Layer 6 of a small transformer language model trained on English Wikipedia (12 layers, counted from 0, width 96).
A neuron's activation on a vector x is GELU(weights . x + bias), where the dot is the dot product.
The model reads these tokens: " S" "R" "B" " B" "or" "ac"

The vector x that enters this layer's MLP at each token. A number n stands for (n - 128) times 0.031.
0 " S": 137, 144, 108, 135, 132, 87, 140, 165, 197, 99, 77, 146, 124, 136, 88, 81, 51, 115, 67, 135, 84, 141, 97, 87, 131, 113, 131, 95, 127, 164, 170, 154, 145, 114, 114, 93, 100, 176, 82, 103, 149, 132, 131, 128, 133, 185, 171, 81, 131, 123, 57, 165, 138, 107, 129, 141, 35, 161, 142, 126, 145, 165, 180, 173, 114, 191, 98, 158, 171, 194, 107, 150, 105, 158, 146, 126, 95, 126, 162, 70, 160, 165, 142, 44, 154, 145, 154, 123, 121, 108, 183, 92, 131, 112, 132, 151
1 "R": 111, 134, 86, 134, 137, 103, 86, 72, 116, 115, 93, 153, 146, 207, 139, 106, 129, 140, 85, 166, 182, 174, 58, 104, 138, 52, 104, 107, 153, 124, 192, 217, 111, 127, 139, 80, 106, 107, 108, 87, 201, 186, 133, 113, 201, 109, 183, 70, 157, 117, 147, 133, 135, 114, 130, 111, 109, 135, 96, 143, 219, 158, 126, 164, 183, 141, 104, 108, 94, 140, 84, 92, 130, 159, 98, 160, 124, 160, 163, 147, 162, 91, 131, 109, 132, 112, 147, 109, 148, 157, 95, 111, 97, 103, 77, 104
2 "B": 93, 94, 85, 163, 161, 119, 121, 120, 117, 135, 134, 142, 140, 200, 164, 92, 127, 168, 89, 179, 172, 188, 76, 164, 108, 86, 84, 110, 174, 139, 200, 222, 120, 124, 136, 52, 154, 151, 118, 114, 124, 190, 127, 92, 128, 114, 179, 88, 147, 136, 169, 135, 78, 126, 156, 159, 85, 136, 86, 138, 207, 123, 118, 142, 151, 103, 97, 145, 80, 130, 96, 136, 118, 154, 69, 120, 133, 137, 123, 131, 167, 71, 109, 95, 152, 143, 106, 109, 139, 139, 96, 91, 107, 166, 98, 80
3 " B": 77, 121, 75, 117, 131, 73, 163, 109, 144, 133, 152, 144, 105, 190, 135, 66, 101, 164, 92, 161, 108, 137, 103, 158, 128, 54, 82, 157, 135, 162, 187, 247, 123, 130, 167, 92, 204, 136, 156, 105, 115, 172, 123, 106, 132, 128, 191, 103, 135, 155, 132, 89, 71, 140, 153, 131, 106, 156, 105, 147, 194, 133, 182, 130, 161, 106, 127, 136, 105, 41, 81, 138, 138, 149, 85, 117, 145, 134, 159, 138, 148, 98, 112, 53, 159, 125, 66, 98, 152, 123, 159, 96, 114, 161, 125, 94
4 "or": 121, 135, 82, 119, 98, 102, 138, 114, 149, 131, 172, 127, 91, 173, 98, 79, 151, 222, 116, 130, 135, 117, 79, 108, 91, 73, 86, 127, 109, 154, 189, 219, 106, 165, 122, 145, 212, 124, 205, 105, 160, 140, 120, 118, 169, 131, 141, 114, 153, 167, 119, 106, 124, 165, 93, 109, 142, 135, 108, 167, 180, 134, 191, 188, 171, 119, 155, 72, 109, 100, 112, 148, 119, 123, 104, 99, 167, 99, 189, 128, 100, 86, 105, 36, 120, 94, 113, 152, 136, 76, 118, 111, 122, 109, 73, 126
5 "ac": 138, 141, 82, 161, 108, 121, 130, 103, 92, 104, 132, 141, 99, 155, 137, 43, 134, 193, 75, 152, 142, 106, 87, 150, 154, 160, 59, 91, 155, 156, 200, 224, 130, 131, 103, 104, 194, 142, 192, 113, 163, 156, 168, 89, 138, 110, 160, 112, 135, 155, 178, 127, 113, 133, 85, 134, 118, 129, 164, 139, 121, 125, 175, 206, 148, 109, 140, 129, 134, 87, 166, 144, 126, 159, 112, 101, 123, 60, 126, 153, 145, 67, 120, 121, 144, 94, 134, 153, 131, 86, 56, 123, 118, 114, 91, 30

Each question shows the input weights of one neuron of the MLP. A number n stands for (n - 128) times 0.0035.

n98 (bias -0.041): 141, 122, 100, 119, 132, 145, 137, 129, 107, 139, 150, 143, 87, 102, 139, 123, 135, 135, 136, 97, 126, 128, 107, 147, 140, 140, 96, 129, 130, 125, 95, 106, 137, 97, 121, 180, 116, 117, 133, 157, 153, 138, 93, 111, 96, 114, 172, 140, 85, 99, 170, 158, 134, 163, 158, 115, 196, 167, 113, 84, 157, 75, 127, 154, 134, 132, 183, 104, 100, 116, 113, 115, 153, 65, 140, 83, 197, 88, 133, 112, 156, 123, 129, 141, 109, 137, 112, 119, 142, 115, 126, 113, 129, 140, 150, 165
On which token does it fire most, and how strongly? 4 "or", at about 0.28

n383 (bias -0.033): 68, 110, 101, 174, 136, 138, 117, 178, 122, 116, 127, 97, 156, 172, 165, 124, 77, 116, 147, 106, 138, 144, 113, 146, 126, 160, 169, 122, 98, 119, 96, 89, 153, 74, 138, 106, 133, 125, 83, 131, 117, 149, 136, 106, 148, 96, 132, 115, 79, 127, 147, 149, 124, 106, 136, 86, 162, 108, 140, 120, 153, 148, 93, 129, 116, 127, 111, 163, 108, 157, 119, 161, 80, 101, 70, 168, 154, 144, 178, 155, 115, 137, 105, 135, 130, 122, 142, 142, 99, 133, 177, 123, 62, 190, 114, 101
On which token does it fire most, and how strongly? 2 "B", at about 1.2

n154 (bias -0.044): 135, 96, 99, 77, 125, 141, 116, 151, 192, 161, 183, 151, 125, 188, 179, 126, 135, 132, 126, 145, 124, 154, 174, 111, 107, 132, 77, 157, 90, 74, 116, 121, 164, 103, 168, 133, 128, 85, 169, 102, 110, 96, 84, 105, 144, 133, 98, 126, 102, 118, 148, 84, 120, 132, 194, 103, 144, 103, 116, 118, 128, 111, 122, 205, 134, 106, 143, 108, 104, 114, 140, 131, 142, 137, 135, 119, 153, 143, 140, 95, 149, 121, 125, 119, 111, 135, 89, 123, 142, 155, 102, 147, 82, 95, 198, 151
Its three highest activations, in order, are on tokens 3 " B", 4 "or", 2 "B"

n108 (bias -0.032): 127, 60, 111, 113, 113, 72, 124, 120, 107, 157, 121, 96, 116, 139, 117, 164, 162, 153, 129, 128, 108, 134, 159, 153, 106, 141, 116, 129, 127, 151, 144, 101, 104, 138, 124, 144, 106, 112, 106, 134, 154, 107, 111, 144, 155, 164, 164, 146, 133, 152, 106, 128, 98, 100, 141, 155, 109, 130, 136, 88, 153, 123, 116, 172, 159, 121, 118, 159, 105, 102, 142, 129, 151, 87, 149, 97, 186, 142, 108, 110, 140, 159, 98, 113, 176, 103, 114, 136, 113, 123, 146, 141, 142, 160, 121, 82
Its three highest activations, in order, are on tokens 3 " B", 2 "B", 4 "or"

n34 (bias -0.029): 137, 112, 117, 134, 155, 133, 142, 149, 193, 144, 92, 136, 99, 135, 107, 110, 51, 118, 129, 126, 102, 89, 105, 139, 131, 159, 114, 72, 134, 130, 131, 135, 117, 119, 112, 177, 59, 102, 100, 139, 114, 138, 61, 112, 88, 176, 142, 142, 110, 150, 107, 130, 160, 118, 156, 126, 58, 128, 172, 136, 176, 152, 119, 136, 115, 163, 130, 138, 171, 220, 171, 117, 77, 112, 148, 84, 128, 117, 169, 69, 123, 153, 174, 110, 166, 137, 127, 138, 141, 132, 144, 124, 160, 126, 153, 126
On which token does it fire most, and how strongly? 0 " S", at about 5.5

n236 (bias -0.022): 154, 159, 145, 153, 104, 113, 113, 112, 131, 154, 133, 178, 134, 165, 158, 128, 148, 151, 111, 126, 103, 173, 89, 166, 137, 132, 92, 125, 134, 96, 130, 101, 138, 127, 133, 114, 126, 113, 71, 113, 98, 124, 135, 146, 126, 98, 83, 136, 135, 152, 113, 147, 150, 118, 123, 165, 165, 112, 189, 111, 152, 140, 107, 144, 142, 147, 178, 123, 95, 146, 203, 154, 117, 137, 89, 134, 97, 164, 92, 101, 120, 95, 96, 150, 102, 119, 124, 137, 88, 121, 98, 83, 159, 158, 150, 159
Which token does this neuron like most? 2 "B"

n368 (bias -0.054): 67, 116, 103, 127, 132, 120, 116, 148, 89, 119, 110, 161, 165, 116, 138, 113, 121, 145, 157, 143, 118, 127, 125, 116, 160, 173, 161, 113, 178, 121, 133, 119, 138, 134, 118, 117, 138, 107, 150, 81, 100, 107, 113, 168, 108, 164, 109, 161, 169, 117, 135, 164, 128, 103, 114, 130, 112, 128, 116, 141, 148, 128, 158, 107, 84, 132, 124, 119, 94, 113, 151, 119, 89, 107, 150, 144, 84, 157, 125, 90, 145, 108, 102, 150, 153, 110, 132, 102, 142, 173, 101, 106, 130, 129, 119, 157
On which token does it fire most, and how strongly? 2 "B", at about 0.14

n13 (bias -0.046): 126, 134, 175, 133, 115, 181, 135, 115, 138, 113, 125, 162, 166, 149, 130, 141, 165, 142, 91, 148, 159, 149, 120, 188, 134, 120, 125, 68, 115, 139, 89, 111, 122, 138, 156, 120, 117, 129, 104, 185, 122, 128, 131, 101, 67, 146, 164, 116, 86, 170, 66, 109, 35, 163, 124, 166, 109, 108, 150, 171, 107, 161, 115, 63, 128, 89, 136, 189, 56, 148, 158, 122, 150, 100, 126, 137, 91, 150, 171, 120, 87, 140, 144, 134, 153, 103, 124, 102, 102, 153, 112, 173, 131, 97, 161, 108
Which token does this neuron like most? 2 "B"

n170 (bias -0.039): 116, 137, 154, 145, 118, 114, 131, 105, 119, 126, 116, 148, 128, 87, 114, 155, 104, 134, 131, 154, 91, 139, 130, 88, 122, 171, 134, 172, 127, 185, 95, 123, 145, 134, 161, 149, 138, 121, 162, 117, 95, 116, 111, 76, 90, 100, 78, 165, 133, 128, 118, 156, 127, 111, 125, 153, 125, 126, 91, 101, 114, 162, 187, 88, 122, 141, 84, 174, 144, 136, 124, 151, 108, 106, 92, 179, 67, 115, 135, 145, 132, 136, 123, 148, 87, 172, 93, 167, 117, 125, 195, 128, 87, 220, 106, 139
Which token does this neuron like most? 0 " S"

n165 (bias -0.032): 187, 98, 93, 78, 113, 111, 161, 174, 163, 78, 180, 146, 134, 93, 103, 110, 170, 123, 138, 147, 198, 168, 127, 106, 173, 150, 128, 146, 95, 160, 175, 105, 149, 47, 127, 111, 97, 76, 142, 161, 153, 128, 135, 131, 193, 130, 92, 125, 107, 178, 126, 132, 122, 155, 141, 183, 81, 126, 154, 97, 113, 116, 155, 140, 114, 130, 140, 122, 106, 132, 101, 126, 86, 157, 99, 109, 113, 97, 94, 97, 110, 104, 73, 161, 124, 103, 90, 138, 105, 91, 95, 125, 129, 119, 152, 167
Its three highest activations, in order, are on tokens 5 "ac", 4 "or", 0 " S"

n266 (bias -0.025): 99, 168, 146, 117, 164, 122, 154, 162, 195, 146, 140, 92, 100, 88, 136, 145, 129, 74, 156, 90, 119, 145, 128, 67, 119, 122, 164, 76, 108, 142, 184, 127, 85, 147, 195, 109, 171, 120, 75, 195, 108, 156, 91, 82, 111, 112, 71, 73, 92, 128, 128, 156, 191, 149, 120, 147, 131, 149, 150, 133, 108, 115, 128, 177, 104, 148, 111, 164, 126, 198, 110, 77, 173, 91, 101, 124, 119, 125, 163, 141, 138, 112, 142, 126, 126, 89, 156, 107, 134, 156, 120, 144, 153, 68, 151, 164
On which token does it fire most, and how strongly? 0 " S", at about 1.6

n285 (bias -0.050): 122, 150, 114, 92, 87, 131, 159, 111, 101, 129, 108, 108, 114, 132, 95, 161, 100, 93, 137, 88, 141, 100, 140, 163, 121, 107, 134, 167, 148, 135, 111, 129, 137, 100, 131, 160, 136, 141, 87, 114, 76, 132, 119, 136, 154, 215, 107, 158, 106, 111, 140, 187, 145, 107, 126, 164, 132, 130, 133, 127, 146, 85, 119, 121, 110, 155, 142, 94, 143, 136, 150, 87, 101, 88, 90, 133, 146, 190, 156, 159, 124, 105, 115, 123, 126, 103, 82, 111, 151, 125, 173, 66, 126, 150, 113, 127
Which token does this neuron like most? 3 " B"

n342 (bias -0.039): 116, 128, 126, 125, 131, 87, 175, 86, 94, 105, 143, 172, 142, 114, 145, 142, 161, 125, 152, 109, 109, 114, 121, 100, 134, 149, 65, 143, 98, 130, 112, 151, 124, 125, 86, 128, 80, 156, 182, 132, 140, 119, 97, 119, 97, 181, 115, 89, 110, 178, 112, 158, 130, 192, 137, 74, 121, 140, 141, 122, 82, 150, 129, 175, 162, 148, 107, 117, 107, 117, 158, 131, 133, 117, 178, 118, 93, 126, 111, 125, 115, 125, 130, 122, 117, 118, 148, 114, 143, 119, 111, 147, 132, 170, 107, 122
Its three highest activations, in order, are on tokens 5 "ac", 4 "or", 0 " S"

n91 (bias -0.030): 89, 132, 83, 101, 140, 147, 130, 145, 108, 79, 87, 118, 101, 140, 138, 171, 98, 168, 104, 164, 141, 126, 134, 144, 111, 169, 171, 86, 98, 99, 132, 126, 117, 147, 132, 117, 101, 134, 112, 81, 107, 115, 130, 112, 138, 118, 122, 140, 102, 144, 131, 183, 115, 140, 147, 139, 116, 131, 155, 122, 104, 117, 127, 160, 131, 76, 81, 115, 177, 124, 126, 127, 153, 98, 155, 139, 161, 113, 111, 156, 145, 106, 129, 82, 106, 151, 129, 152, 150, 115, 84, 109, 159, 147, 120, 130
Its three highest activations, in order, are on tokens 5 "ac", 2 "B", 0 " S"

n361 (bias -0.023): 85, 153, 119, 184, 180, 189, 121, 137, 133, 173, 130, 83, 115, 123, 153, 166, 107, 164, 143, 155, 84, 92, 103, 154, 139, 139, 132, 86, 109, 89, 126, 131, 91, 62, 135, 138, 129, 149, 155, 115, 81, 55, 144, 138, 145, 171, 175, 121, 169, 124, 100, 162, 104, 109, 112, 107, 156, 117, 141, 124, 164, 99, 198, 86, 130, 186, 146, 108, 130, 164, 129, 78, 120, 102, 129, 147, 146, 125, 144, 121, 138, 71, 144, 156, 35, 146, 124, 93, 97, 185, 125, 127, 131, 97, 107, 78
Which token does this neuron like most? 1 "R"

n232 (bias -0.038): 173, 125, 144, 147, 115, 111, 113, 129, 147, 145, 164, 131, 138, 138, 173, 125, 170, 157, 149, 117, 117, 136, 135, 87, 126, 185, 98, 146, 109, 98, 156, 86, 168, 136, 167, 164, 124, 161, 143, 138, 92, 108, 76, 111, 134, 139, 98, 167, 92, 54, 101, 108, 152, 139, 149, 122, 146, 108, 148, 171, 130, 109, 198, 168, 118, 142, 102, 152, 93, 107, 108, 162, 168, 153, 130, 79, 147, 132, 109, 106, 91, 99, 95, 155, 98, 186, 132, 140, 130, 110, 78, 90, 145, 111, 125, 152
On which token does it fire most, and how strongly? 4 "or", at about 0.33